Layer 7 of a small transformer language model trained on English Wikipedia (13 layers, counted from 0, width 96).
In attention head 2, each number of a token's query is one row of weights dot the token's vector x plus its bias. The head spreads its attention over the tokens so far by the softmax of query dot key.

Query weights of the head. A number n stands for (n - 500) times 0.0019.
q0 (bias 0.179): 496,451,488,517,524,533,518,501,572,554,499,477,482,438,440,476,463,412,494,569,468,534,543,547,536,534,495,494,501,505,524,481,514,463,452,493,496,434,378,562,472,500,516,527,535,587,531,460,462,373,547,559,469,613,488,463,536,481,487,530,512,485,459,443,448,515,523,427,445,396,484,427,515,510,447,524,518,471,432,462,562,468,458,423,496,514,515,476,394,493,405,545,472,452,520,464
q1 (bias -0.355): 519,533,443,482,521,547,529,580,487,545,557,571,500,533,444,492,579,416,560,494,539,632,498,512,447,370,596,551,486,473,507,548,466,493,424,543,553,569,626,487,537,505,531,522,521,458,495,488,493,576,403,426,519,412,544,537,509,648,453,574,525,424,576,540,526,507,550,539,511,526,570,544,579,483,574,476,459,451,572,438,426,560,469,583,415,500,403,497,538,526,489,545,484,549,464,572
q2 (bias -1.269): 674,659,527,626,617,679,619,573,835,731,331,755,532,461,509,661,495,218,545,391,505,682,479,505,556,284,657,705,461,484,251,533,334,241,439,425,794,613,627,339,670,275,535,465,641,363,698,365,317,627,500,338,471,333,669,624,534,859,521,410,410,332,278,491,620,552,555,593,704,603,555,625,482,518,687,772,420,257,370,278,584,686,755,405,421,518,573,518,743,547,492,481,790,528,510,840
q3 (bias 0.066): 458,495,505,396,416,347,506,459,526,510,425,443,500,485,543,457,409,458,509,614,454,449,544,580,480,565,447,422,516,413,396,481,478,485,565,449,481,409,325,504,432,570,548,576,549,528,490,505,610,526,453,519,478,542,499,585,440,591,510,534,470,507,520,464,538,505,478,363,511,482,550,497,575,546,516,437,518,551,427,516,545,538,519,527,528,603,531,440,488,457,513,498,466,401,464,575
q4 (bias 0.444): 402,375,474,386,504,517,473,371,354,437,469,442,431,519,571,580,401,537,551,479,432,598,548,592,486,458,504,504,534,561,386,464,476,496,661,539,450,531,476,456,410,575,353,471,478,593,527,441,523,533,405,529,575,457,464,687,451,548,490,507,497,712,582,500,370,452,487,543,561,566,493,485,529,566,488,456,497,630,463,539,564,319,598,579,579,526,597,487,452,467,494,384,424,346,498,607
q5 (bias -0.730): 626,604,462,653,511,617,512,458,627,646,423,700,530,503,500,437,547,434,451,430,629,456,450,329,502,385,526,593,497,410,578,518,453,470,356,350,613,606,708,528,630,313,522,364,518,354,519,530,428,520,528,458,565,540,570,479,467,654,451,421,441,326,431,466,615,628,623,606,487,543,556,604,528,455,685,644,467,262,528,465,405,594,674,444,362,429,497,506,611,558,446,394,588,569,579,526
q6 (bias 0.214): 486,472,524,530,589,605,449,551,548,521,577,504,551,545,439,480,595,534,471,488,548,466,513,353,481,374,477,492,523,470,559,467,550,536,398,429,530,652,588,558,563,530,477,448,452,476,492,483,446,468,606,492,479,498,414,376,491,329,496,498,469,478,407,506,596,557,616,518,390,466,417,494,439,555,526,583,622,456,686,529,439,519,461,474,519,347,444,573,524,375,444,466,485,643,584,425
q7 (bias -1.904): 668,570,495,676,616,621,591,567,806,569,221,859,564,471,439,817,488,360,549,301,489,593,297,356,592,402,701,783,521,576,222,637,391,228,369,386,967,710,666,402,750,221,720,396,783,216,689,429,260,506,525,247,430,364,894,582,588,846,373,465,384,319,506,377,524,489,434,543,698,660,653,619,478,345,774,797,297,252,380,322,720,649,877,453,279,473,524,539,714,681,602,424,761,443,434,672
q8 (bias 0.019): 587,538,496,617,424,453,456,473,549,431,568,483,550,553,579,440,500,615,403,533,535,410,487,594,597,517,331,552,358,526,399,579,489,486,556,551,553,437,507,675,562,469,500,617,562,539,558,550,407,473,463,345,493,424,353,452,471,364,633,509,682,443,336,434,592,441,543,502,473,584,460,578,531,439,647,469,505,547,496,573,531,481,577,410,488,396,447,475,500,534,498,443,424,500,434,649
q9 (bias 0.246): 514,399,485,592,496,637,590,444,500,449,577,513,481,595,544,412,416,487,604,495,478,569,418,459,443,391,566,583,489,495,451,391,445,505,482,582,398,429,481,369,528,477,503,467,421,577,620,513,447,409,599,467,569,565,491,633,445,578,586,560,535,528,382,498,421,471,455,675,462,555,436,496,553,435,471,539,428,429,403,457,542,386,476,550,504,492,483,476,518,441,600,483,488,500,515,521
q10 (bias 0.161): 477,464,383,432,494,406,477,528,493,582,570,500,471,555,597,491,531,462,404,506,590,466,440,642,483,379,574,599,649,573,373,514,449,483,654,425,454,402,421,554,441,436,428,453,486,511,575,445,577,466,537,436,502,596,537,444,682,527,537,518,517,402,498,433,495,582,498,450,447,535,536,594,487,506,308,489,391,654,388,458,450,474,560,480,399,483,484,521,498,552,468,338,545,489,591,379
q11 (bias -0.205): 433,523,465,459,371,593,392,444,525,494,407,460,426,458,467,485,393,464,419,488,413,515,519,434,480,510,525,509,417,545,665,485,461,572,407,493,520,538,479,506,564,556,453,552,544,500,432,538,489,435,579,498,473,411,534,536,487,406,535,496,559,469,713,560,528,483,406,489,551,496,606,496,548,352,477,456,547,573,493,562,472,478,578,587,467,594,473,455,498,475,512,568,485,581,520,515
q12 (bias -0.014): 507,602,473,502,649,574,482,608,601,561,531,572,538,587,547,421,498,513,515,462,438,562,452,369,571,492,472,561,397,540,471,436,625,448,394,179,474,521,660,456,621,570,439,598,564,364,520,515,486,537,648,577,502,481,453,448,552,556,524,542,563,487,470,408,549,466,540,564,511,466,477,500,467,526,410,470,533,582,636,541,480,472,502,517,476,470,480,521,576,242,515,485,419,574,622,395
q13 (bias -0.034): 551,543,438,545,634,430,592,571,510,433,520,535,589,498,564,461,585,588,507,352,614,483,384,606,466,518,540,459,463,422,706,400,585,492,444,488,575,545,564,460,641,469,591,442,529,372,347,638,484,511,496,396,567,449,407,553,476,460,557,417,633,473,531,514,606,509,475,593,469,491,556,402,446,495,631,486,610,463,576,488,471,589,331,447,519,473,539,511,568,532,666,495,493,600,502,395
q14 (bias 0.115): 519,498,421,428,569,446,468,545,511,469,486,496,528,529,530,432,488,372,567,507,502,506,533,575,460,496,579,520,453,511,531,507,418,488,567,476,585,457,502,446,535,401,624,398,561,494,599,490,539,427,471,475,494,518,398,593,561,639,471,562,610,524,402,613,561,594,675,626,617,516,557,566,570,500,478,442,409,506,502,420,525,608,474,512,510,502,611,516,424,511,571,531,535,399,427,632
q15 (bias 0.101): 385,550,482,549,384,493,536,537,498,479,601,383,464,541,481,451,464,454,525,561,540,466,544,370,589,566,510,584,482,549,484,476,470,500,485,466,416,476,538,529,579,577,440,525,579,496,455,489,380,627,448,437,396,422,489,494,656,621,447,549,318,487,441,502,391,457,592,550,602,479,486,422,498,404,461,711,466,478,649,532,490,485,613,463,517,550,480,430,399,416,489,539,446,529,444,495
q16 (bias 0.010): 601,373,448,416,514,505,556,469,513,479,440,584,520,535,473,620,496,448,446,428,350,556,483,515,504,443,446,512,620,573,454,532,533,548,485,455,531,482,436,484,418,412,441,511,607,703,518,417,566,490,519,547,561,578,543,489,380,509,348,494,517,345,384,533,561,498,585,380,538,566,459,490,535,498,449,437,478,511,486,461,626,496,498,513,667,425,489,519,520,452,382,533,517,517,610,569
q17 (bias -0.097): 416,500,522,509,466,495,567,595,419,416,600,488,534,599,489,476,656,511,547,494,491,581,462,392,466,523,572,495,589,567,556,378,496,478,361,542,443,403,570,312,512,520,516,490,306,464,476,550,598,337,442,424,421,424,569,548,541,585,606,410,492,562,603,536,358,422,432,661,537,559,387,533,437,367,515,417,572,577,411,495,478,561,330,505,470,595,556,527,422,477,506,488,517,417,448,544
q18 (bias 0.178): 706,576,453,517,502,600,519,476,556,537,623,514,307,495,526,502,392,529,464,452,593,571,498,545,462,359,474,448,535,587,524,554,562,440,616,527,398,517,567,524,687,489,476,383,512,520,463,486,513,617,464,487,399,438,382,637,553,595,548,514,530,453,417,408,596,534,424,563,490,547,529,479,584,543,623,669,477,422,615,484,553,492,474,532,516,466,444,532,575,581,556,445,457,533,458,530
q19 (bias 0.090): 602,387,696,635,498,561,435,511,523,517,427,406,335,468,530,486,646,428,486,496,476,616,576,615,478,594,359,536,555,483,274,467,538,485,515,553,480,555,412,552,479,566,469,526,545,455,423,482,493,494,447,399,500,454,570,500,610,502,496,498,540,523,401,562,385,553,598,409,453,540,403,458,534,417,621,558,467,509,460,434,436,504,540,467,513,463,498,445,572,544,490,502,453,496,336,461
q20 (bias -0.137): 582,576,586,518,542,590,496,590,535,396,481,507,544,551,476,471,537,414,478,615,514,616,464,558,538,619,388,474,496,436,489,569,461,618,545,589,483,558,554,449,434,599,384,566,560,486,483,538,414,402,529,421,460,435,528,372,559,506,414,481,435,498,598,635,421,490,464,434,434,434,458,387,550,428,425,403,514,557,510,477,560,572,420,471,471,467,432,568,486,388,504,422,458,392,548,509
q21 (bias 0.045): 567,598,603,587,332,315,574,480,571,565,414,382,428,411,460,417,534,500,488,481,505,502,568,596,525,471,404,489,435,445,591,498,507,535,450,656,562,395,362,604,493,532,544,515,560,496,438,509,507,529,424,411,505,406,479,542,486,491,544,491,633,424,444,443,527,441,537,382,599,561,546,608,539,529,554,553,350,531,487,436,436,508,599,498,466,565,427,513,533,736,559,442,569,491,495,596
q22 (bias -0.109): 359,387,548,510,683,592,460,403,562,477,453,516,454,485,416,523,494,465,417,505,429,504,431,436,552,434,448,457,580,516,427,581,508,465,506,456,458,510,536,523,437,522,397,369,476,459,411,474,517,428,506,596,522,599,624,483,430,398,479,457,486,507,424,415,466,560,457,508,430,424,407,608,547,588,498,550,524,446,490,513,470,670,566,410,439,474,581,527,478,446,464,435,331,571,609,408
q23 (bias 0.137): 605,407,543,602,432,531,502,452,412,599,413,546,455,428,548,523,511,500,608,423,471,544,539,516,515,614,590,434,397,417,400,548,400,455,525,611,453,557,602,604,662,560,322,485,462,615,548,554,468,605,520,491,512,536,584,498,547,580,506,486,490,564,493,542,519,502,493,464,502,400,430,274,528,520,446,539,598,514,548,477,643,620,460,440,554,528,507,461,483,644,518,562,619,599,567,535
q24 (bias 0.283): 622,358,528,535,460,552,649,512,439,556,479,673,498,553,618,464,426,407,456,587,437,552,544,561,410,425,480,498,556,476,353,534,474,487,444,544,520,540,445,690,549,523,561,604,494,616,509,572,556,439,382,514,465,425,533,572,490,564,342,606,453,538,405,443,484,586,512,344,457,400,482,472,512,448,506,522,464,536,366,414,676,334,417,505,534,588,487,321,472,529,437,488,598,418,352,603
q25 (bias -0.112): 469,441,463,559,486,500,466,577,337,484,509,591,479,542,439,516,444,487,496,492,567,512,578,352,622,496,483,567,564,448,440,507,578,391,565,408,498,404,462,561,417,481,575,515,487,415,577,561,596,488,451,443,590,635,498,419,523,486,380,463,569,466,542,518,585,461,553,440,524,345,461,657,561,437,601,396,521,519,403,510,525,454,486,485,528,597,466,599,525,487,495,517,434,449,569,418
q26 (bias 0.061): 524,648,584,561,536,544,406,462,523,593,502,620,492,589,596,515,538,398,467,443,494,468,620,445,503,639,495,519,505,579,415,533,474,483,561,445,428,542,513,525,409,543,520,624,443,490,455,490,498,534,423,492,506,535,480,470,522,530,491,576,415,508,518,617,546,468,309,587,561,490,513,448,453,481,416,572,493,562,487,530,546,434,464,480,428,550,612,687,440,470,428,414,446,486,575,496
q27 (bias 0.157): 576,457,572,507,599,596,479,436,533,479,544,567,443,482,526,460,515,447,585,500,471,562,513,571,582,406,643,491,565,589,584,517,589,483,519,420,301,345,559,404,677,457,476,508,530,462,496,487,476,533,532,348,530,577,424,696,402,674,459,404,401,451,430,479,523,642,436,585,630,527,487,456,479,413,502,631,508,461,614,417,624,524,519,416,575,449,681,486,544,328,483,478,502,418,564,519
q28 (bias 0.066): 474,416,412,522,524,457,550,546,483,685,457,546,348,521,487,528,388,545,557,562,417,583,510,500,489,427,529,515,508,445,561,514,494,518,484,387,562,363,384,227,517,392,502,442,500,463,548,435,633,491,440,457,528,469,553,613,579,530,528,523,426,372,421,493,577,561,574,558,371,477,505,532,668,410,536,569,539,469,405,486,421,575,447,684,462,461,500,517,476,545,494,615,527,507,438,636
q29 (bias -0.045): 455,574,511,504,595,483,519,356,526,598,521,462,611,590,566,586,468,314,538,535,513,523,531,475,470,457,516,500,500,478,439,504,534,463,516,516,443,602,384,611,418,614,545,630,448,550,519,354,628,507,476,621,495,569,536,472,604,514,426,480,467,514,722,351,440,507,454,400,570,532,524,513,476,559,394,470,487,567,472,547,515,455,435,434,491,489,563,659,448,419,438,477,500,429,609,314
q30 (bias -0.071): 487,437,583,400,513,502,419,520,396,303,454,450,426,412,531,544,555,555,653,444,677,518,588,473,449,686,555,419,525,482,498,536,401,570,502,568,592,528,487,536,551,555,509,510,474,450,459,593,628,450,434,409,456,451,491,576,428,625,428,527,576,571,533,529,444,618,421,430,520,532,442,466,389,528,502,470,613,350,506,427,644,528,537,507,498,461,477,474,548,620,681,489,393,509,457,490
q31 (bias -0.048): 379,535,417,490,437,536,479,523,421,472,478,445,377,480,546,551,452,399,405,432,565,381,451,566,438,617,450,502,403,491,476,493,616,519,615,371,559,519,602,394,504,552,430,451,581,442,553,355,486,575,479,506,526,524,517,579,606,498,558,397,545,473,576,419,543,394,529,481,504,470,513,532,550,494,459,490,536,651,513,506,565,538,487,504,571,553,426,433,475,529,532,599,442,583,492,449

Each question shows a short text with each token's key, already scaled and adjusted for position as the last token sees it. A number n stands for (n - 500) times 0.0055.

Then comes the last token's vector x. A number n stands for (n - 500) times 0.0066.

0 ".": 504,429,356,190,502,509,655,288,454,539,574,511,514,485,568,519,504,520,526,455,528,459,464,525,522,473,530,523,526,491,486,506
1 " She": 495,341,325,46,497,509,771,295,454,502,537,515,472,509,507,487,536,534,467,445,509,464,512,522,453,515,539,521,545,483,486,471
2 " grew": 500,350,327,55,453,472,746,309,460,498,529,558,494,516,505,483,486,538,489,501,540,493,508,504,487,473,505,484,536,501,492,492
3 " up": 543,388,341,111,465,457,712,311,471,483,502,540,505,508,499,536,477,509,488,512,549,500,509,510,480,467,511,485,512,501,505,502
4 " in": 530,406,350,171,493,451,685,313,465,491,558,528,495,477,503,521,525,504,500,495,546,460,477,518,516,483,543,488,515,522,508,532
5 " a": 529,406,349,162,529,422,700,309,493,472,529,557,446,509,480,472,522,505,504,485,542,512,498,495,505,495,506,491,497,519,479,498
6 " low": 475,403,354,182,559,433,682,312,461,493,509,537,458,495,510,488,527,483,528,535,572,496,498,519,544,474,512,509,508,511,502,489
x: 511,504,459,492,402,562,540,458,571,532,611,532,459,518,485,326,570,390,488,492,522,559,409,510,476,528,468,493,384,519,816,512,506,672,549,454,536,548,388,509,496,584,467,557,491,494,402,544,455,553,417,424,559,391,345,426,484,576,523,446,500,519,553,522,468,542,285,419,522,576,431,533,512,468,550,261,467,399,548,505,534,422,354,436,508,663,392,535,411,629,481,477,518,480,429,455
To which token does the last token give the most attention? 5 " a"

0 "\n\n": 511,425,354,184,496,514,665,282,452,541,562,507,521,497,577,531,497,520,540,448,517,465,460,524,516,462,527,536,526,486,482,510
1 "=": 495,424,351,168,504,503,669,288,464,537,561,515,518,497,559,532,497,527,545,457,510,477,479,522,509,466,540,541,526,490,471,506
2 "=": 496,424,346,167,503,499,661,289,478,538,536,529,518,505,551,533,487,527,547,451,501,481,484,525,499,455,539,547,521,481,468,487
3 "Early": 489,415,326,109,471,468,749,288,472,526,484,545,538,525,511,549,475,522,550,492,531,462,477,491,510,474,536,532,550,501,452,471
4 " Burn": 545,363,309,90,517,493,744,295,460,522,556,490,547,486,530,510,533,491,527,486,528,458,518,479,541,482,529,543,522,525,501,471
5 "ett": 505,390,342,136,570,452,706,306,467,501,496,463,500,513,536,494,511,518,542,504,501,469,522,471,489,512,529,542,535,539,519,465
6 "s": 466,448,332,146,549,458,658,298,491,526,518,498,537,558,502,503,509,516,571,459,515,480,528,481,427,492,513,585,505,528,518,492
x: 464,457,595,449,501,455,557,503,545,594,481,390,549,536,635,470,446,547,480,691,416,544,656,522,634,641,430,453,393,494,589,339,558,332,563,384,517,371,477,356,536,534,688,536,497,521,342,553,553,399,496,579,416,530,249,503,618,392,510,545,438,565,500,478,566,452,517,522,470,560,547,423,445,500,485,438,523,462,597,587,398,379,406,501,467,458,607,483,367,551,516,498,310,520,369,385
Which token does the last token look at most, and with what share of its attention? 3 "Early", with about 50%

0 "0": 437,433,379,231,544,501,577,334,457,492,531,523,478,458,503,506,507,512,475,524,540,476,517,523,528,495,499,492,512,530,512,511
1 " opening": 439,421,356,157,483,489,667,312,495,505,521,509,498,497,524,534,488,514,522,514,522,497,508,507,518,475,508,527,527,472,515,512
2 " win": 513,431,355,133,422,498,667,312,494,497,507,507,479,506,517,530,512,506,531,512,497,517,453,502,525,483,514,526,537,472,516,506
3 " against": 513,437,354,193,487,487,643,299,462,513,559,514,503,489,551,533,496,514,514,480,527,479,450,525,540,479,534,504,522,514,481,526
4 " Tim": 536,329,346,142,526,466,714,307,445,467,549,486,468,471,538,511,530,500,495,492,497,480,479,557,577,512,531,507,536,558,488,506
5 "or": 514,383,359,181,560,426,677,325,469,484,520,505,504,486,522,507,518,543,471,506,516,464,526,492,544,538,520,462,530,583,483,510
6 " Les": 445,405,350,175,536,471,663,315,443,516,533,507,502,482,516,488,501,510,484,524,521,490,474,498,571,544,512,499,520,590,490,519
x: 457,531,336,432,509,469,519,403,451,447,566,365,390,493,506,537,336,524,371,471,532,546,632,418,558,523,381,538,422,482,478,684,591,621,506,382,490,462,414,599,453,530,417,428,591,401,621,534,775,538,414,504,546,452,392,452,534,583,636,578,479,412,526,527,570,586,688,346,384,562,451,524,658,486,516,362,545,501,444,552,488,559,290,585,651,572,610,538,253,372,581,513,535,514,570,560
To which token does the last token give the most attention? 4 " Tim"

0 " the": 509,423,357,180,509,492,667,288,463,533,559,512,509,504,561,505,509,519,528,471,534,472,473,518,520,472,523,516,530,492,475,512
1 " County": 450,387,353,168,490,499,702,306,468,504,498,493,482,510,527,508,520,516,516,495,543,475,498,488,548,491,520,551,548,519,481,472
2 " of": 485,401,361,194,467,473,660,318,453,514,529,518,479,470,504,521,518,552,496,506,557,459,474,474,521,488,519,492,513,540,482,522
3 " Ro": 538,377,346,145,488,488,713,314,478,495,561,468,494,444,517,491,550,504,478,508,506,459,509,502,527,523,532,529,478,541,488,480
4 "x": 553,388,351,185,510,464,652,320,466,533,528,463,510,504,509,516,518,511,510,529,527,472,556,501,514,505,525,525,525,556,513,490
5 "burg": 530,387,350,190,571,470,662,323,447,503,544,500,497,467,502,506,516,514,507,515,520,448,563,503,502,513,541,525,537,532,543,496
6 "h": 447,427,363,218,567,458,604,326,463,494,525,504,505,489,491,502,503,517,498,503,534,478,553,479,483,532,519,514,531,543,527,522
x: 458,469,500,324,516,431,637,401,437,400,436,486,539,489,495,484,501,619,263,668,480,468,529,566,612,602,425,461,484,519,750,381,476,472,534,411,550,432,446,455,480,462,623,432,446,497,395,550,650,352,547,578,453,616,373,458,420,508,581,537,455,537,589,492,593,491,520,382,541,531,460,417,479,544,421,429,527,495,573,763,577,348,505,576,605,417,423,486,284,467,579,443,436,579,499,467
To which token does the last token give the most attention? 0 " the"

0 " a": 510,418,358,186,516,498,672,289,463,528,555,524,502,501,557,499,507,523,516,466,541,476,471,520,519,475,519,519,521,500,479,507
1 " completed": 450,419,357,179,504,496,690,302,487,507,498,504,494,501,544,510,535,497,539,519,544,478,505,536,532,458,529,530,511,484,489,503
2 " Mon": 495,397,336,122,451,485,717,296,470,508,515,517,512,483,502,502,551,505,515,485,518,487,515,502,502,445,516,532,521,515,482,486
3 "op": 565,355,345,128,474,480,722,313,447,500,521,514,459,464,495,488,555,536,482,453,526,463,517,487,559,503,500,502,502,527,504,469
4 "oly": 543,385,350,139,500,456,702,307,451,511,511,532,477,487,501,493,567,533,512,478,565,454,533,492,494,490,509,518,526,522,508,506
5 " game": 527,424,345,154,573,495,628,313,492,501,517,524,459,514,516,509,528,511,503,485,517,495,510,508,523,484,521,543,495,474,509,507
6 ".": 508,435,346,190,499,470,649,285,453,539,570,508,516,489,571,521,504,519,526,454,528,458,463,522,524,471,528,525,529,490,482,508
x: 505,575,462,536,503,424,536,513,530,463,549,507,532,565,509,300,531,432,497,519,523,565,426,519,503,470,610,539,510,501,906,606,575,553,521,469,397,397,519,494,504,479,554,547,514,474,496,497,492,569,542,533,502,516,297,570,442,531,594,459,495,487,381,422,498,460,458,683,580,526,574,472,523,495,445,572,500,498,457,540,423,528,420,524,511,527,487,549,513,443,607,494,524,461,505,527
To which token does the last token give the most attention? 6 "."

0 " and": 512,426,355,184,505,505,668,289,450,528,561,510,514,504,565,516,502,526,509,457,531,466,466,523,517,478,530,511,528,490,487,506
1 " also": 497,420,342,123,508,487,716,300,451,504,513,528,495,533,508,497,499,538,462,444,540,474,490,504,471,479,498,492,518,487,493,487
2 " held": 482,421,347,160,454,486,695,305,475,466,515,522,521,531,503,534,506,520,508,511,537,478,500,528,508,474,532,502,513,480,484,514
3 " a": 503,390,347,145,468,448,723,303,493,466,506,535,487,529,510,490,524,516,509,491,546,506,511,512,510,484,494,498,524,506,478,507
4 " man": 549,350,348,139,512,471,682,305,470,497,505,488,461,492,532,516,540,491,491,500,527,511,471,521,537,480,505,534,499,524,475,474
5 "or": 523,392,356,168,557,438,676,318,476,487,477,506,485,513,527,509,534,528,503,505,529,491,521,509,520,479,509,507,510,525,499,464
6 " in": 503,429,346,176,522,447,671,308,453,494,547,525,506,487,523,527,523,512,493,496,557,464,479,515,511,489,539,504,509,521,496,520
x: 467,519,471,494,449,530,492,521,504,503,506,459,492,548,545,346,520,452,439,554,516,561,418,512,455,416,543,541,507,514,937,553,514,539,460,479,433,444,343,512,449,465,538,491,518,470,398,551,569,580,453,528,504,507,284,514,512,458,534,514,517,464,573,546,517,444,484,570,468,483,591,526,541,564,511,632,530,469,429,522,479,529,483,533,542,516,432,449,461,513,432,462,511,419,518,507
Which two tokens does the last token look at most, in order? 1 " also", 0 " and"

0 " do": 438,396,353,104,523,500,695,320,455,525,534,530,496,508,513,499,525,568,482,556,533,512,516,517,522,507,500,500,502,519,516,489
1 "ma": 455,403,358,163,474,510,675,321,459,491,506,528,501,513,514,515,548,555,466,510,532,473,525,518,524,507,490,526,482,527,520,472
2 "in": 487,421,358,188,465,492,656,310,459,519,529,535,518,492,545,536,525,512,501,485,538,448,503,507,511,501,515,515,528,519,500,499
3 " before": 503,427,350,170,490,476,667,296,449,521,549,525,521,488,547,516,503,532,505,465,539,466,472,515,508,472,541,507,515,504,486,514
4 " Park": 544,341,334,129,517,458,756,307,431,466,507,493,508,495,511,529,543,513,514,502,519,464,512,499,555,465,508,523,537,517,494,516
5 "er": 529,365,343,129,541,437,739,310,473,502,487,501,499,514,494,533,530,529,504,486,532,442,519,508,507,506,543,522,499,552,480,511
6 " purchased": 482,441,328,138,548,450,704,305,475,515,517,546,533,533,506,521,490,507,529,478,520,468,494,531,504,469,528,510,524,513,497,519
x: 513,610,406,436,431,459,443,467,511,496,564,440,576,513,691,355,560,437,422,548,540,563,526,561,604,479,586,519,426,473,828,418,479,573,497,534,560,479,400,448,432,457,676,504,550,466,548,546,490,436,397,476,583,513,270,447,489,330,527,397,455,522,645,432,566,515,609,504,507,518,480,532,488,488,481,427,496,594,543,540,549,518,339,533,488,525,553,540,496,467,613,581,526,476,518,481
To which token does the last token give the most attention? 6 " purchased"

0 " Burn": 409,358,349,158,537,534,678,329,462,489,543,483,497,458,509,495,526,509,474,523,524,469,520,506,555,517,533,478,542,536,521,498
1 "ett": 430,403,373,211,445,513,635,327,458,472,514,488,471,485,523,490,507,512,500,510,516,474,497,495,517,528,527,499,523,544,529,488
2 " is": 487,427,344,159,501,492,680,286,462,533,562,508,515,512,559,510,501,523,519,459,527,470,463,513,510,471,522,517,525,495,482,506
3 " of": 488,427,350,180,492,479,667,288,456,529,565,515,518,498,560,521,498,521,522,468,534,467,462,520,518,474,531,515,525,500,479,518
4 " Sa": 548,350,332,112,508,465,752,305,421,487,529,535,515,489,483,472,559,516,484,488,522,479,520,535,551,500,550,520,497,550,469,482
5 "x": 532,350,346,157,547,435,679,319,430,503,522,503,484,499,508,531,514,508,505,520,546,466,561,512,527,503,522,530,506,571,468,490
6 "on": 477,361,343,144,565,430,716,314,442,489,524,510,512,501,484,509,544,520,499,480,563,447,536,472,479,518,530,550,472,568,510,478
x: 475,489,481,387,541,480,639,432,401,469,474,387,570,488,476,409,457,561,486,570,433,578,673,509,417,547,361,478,441,515,635,372,564,523,563,461,399,498,246,478,573,568,492,535,485,472,352,502,586,401,387,505,437,534,279,575,624,544,292,603,447,510,461,541,495,458,425,487,488,333,579,430,486,613,473,408,454,505,606,473,385,548,425,477,543,591,610,484,300,641,496,613,266,528,398,474
Which token does the last token look at most, and with what share of its attention? 5 "x", with about 40%

0 " if": 509,427,347,149,504,496,689,293,453,525,559,525,506,499,550,500,490,537,491,455,551,457,467,517,522,480,536,494,508,521,487,492
1 " the": 499,417,354,167,514,479,678,289,460,529,558,520,503,507,552,502,503,527,520,471,540,469,475,515,517,479,522,508,530,498,477,514
2 " name": 499,404,354,134,459,466,730,310,474,508,489,539,458,493,519,525,486,537,480,478,539,497,488,498,533,482,504,518,510,516,483,457
3 " of": 506,422,361,159,481,456,672,306,459,516,529,521,494,493,526,519,493,561,481,518,569,469,465,506,516,484,522,491,507,531,486,511
4 " Burn": 550,347,329,116,521,473,731,308,447,491,564,492,508,468,519,501,538,504,476,516,553,456,513,503,572,496,542,515,514,554,498,478
5 "ett": 506,356,351,138,575,438,720,318,437,480,515,464,475,488,532,492,519,536,499,514,542,453,513,477,520,519,547,516,530,584,525,471
6 " is": 485,436,328,112,531,452,684,304,471,522,534,506,487,550,519,466,494,546,476,464,543,497,470,479,469,484,497,492,493,543,517,494
x: 494,524,591,474,525,354,564,535,498,516,401,468,624,472,551,469,475,431,352,722,483,520,599,499,526,495,573,420,485,285,893,469,397,513,495,516,523,475,526,501,577,474,643,547,433,487,378,582,605,521,566,570,543,383,398,523,598,477,518,491,467,531,502,523,396,558,602,474,496,568,475,530,446,425,625,473,534,439,550,561,443,473,396,456,501,456,649,501,458,478,483,575,516,559,427,544
To which token does the last token give the most attention? 2 " name"

0 "s": 498,428,358,187,521,502,652,293,458,528,558,523,521,503,549,518,504,518,520,471,530,466,482,528,505,477,518,530,524,506,479,512
1 ",": 501,438,352,190,511,497,655,286,458,534,569,509,522,499,567,517,501,520,524,462,530,469,462,520,521,481,533,520,530,492,480,508
2 " until": 493,428,346,152,504,485,690,292,451,516,548,520,518,496,544,527,491,528,506,459,534,474,472,519,504,482,538,509,515,492,494,502
3 " An": 505,381,344,122,481,434,766,291,438,493,522,537,519,487,494,503,568,506,481,488,537,468,532,481,492,487,498,493,515,534,423,512
4 "sp": 565,373,351,147,543,458,727,317,451,498,522,517,490,457,478,502,524,528,495,521,531,477,509,527,575,498,523,467,471,555,502,476
5 "ach": 515,414,335,152,517,461,711,310,459,494,522,516,515,475,489,496,537,546,464,475,538,467,571,469,502,506,503,506,486,537,502,457
6 " and": 497,435,342,170,508,459,655,306,449,504,518,516,498,537,532,485,514,558,456,448,531,476,498,492,479,505,530,472,508,522,512,481
x: 461,489,487,369,432,401,495,476,428,548,544,536,511,484,562,400,511,515,514,582,478,497,579,429,612,519,596,440,574,566,895,420,506,424,418,538,347,352,380,496,400,459,387,644,368,529,502,499,674,419,383,441,504,614,408,459,449,551,447,524,480,587,457,502,474,574,525,467,513,476,577,587,555,424,573,568,457,485,491,461,532,520,497,460,406,415,480,434,412,529,507,490,447,512,548,501
Which two tokens does the last token look at most, in order? 1 ",", 6 " and"

0 "play": 437,442,366,189,534,518,634,316,502,509,512,505,492,506,538,553,530,492,527,523,508,506,494,519,531,487,515,542,515,472,527,503
1 "=": 477,435,359,187,495,502,642,298,475,536,559,508,513,493,559,536,515,521,542,471,507,474,475,531,510,462,532,543,530,484,493,503
2 "=": 489,440,357,179,482,493,639,298,477,537,554,514,505,492,554,527,511,524,533,474,508,474,473,530,502,460,529,541,527,481,498,493
3 "\n": 496,426,354,199,499,490,649,286,457,539,570,505,517,492,574,522,504,517,533,457,525,462,463,522,520,461,531,533,522,487,492,512
4 "The": 505,419,328,73,473,421,763,288,505,505,514,528,510,546,514,462,533,517,511,475,533,470,535,492,476,485,497,499,528,480,451,501
5 " original": 534,425,326,104,526,447,761,296,495,524,480,518,505,543,517,492,493,494,527,483,561,474,506,490,518,478,504,523,500,497,484,471
6 " Anti": 460,354,334,142,518,427,721,303,435,537,507,541,490,466,505,475,537,540,505,528,539,475,526,500,548,490,555,537,535,534,486,474
x: 545,637,429,422,512,576,429,430,466,507,499,390,469,536,428,433,460,205,351,556,580,412,638,477,447,442,565,633,497,514,592,496,608,535,516,468,366,429,403,451,560,558,465,505,492,486,496,404,611,585,329,517,411,558,425,521,523,579,518,499,512,559,462,745,449,582,416,432,416,462,430,499,741,441,494,109,420,503,476,496,516,424,420,561,474,481,586,428,357,365,457,391,567,492,448,549
Which two tokens does the last token look at most, in order? 3 "\n", 6 " Anti"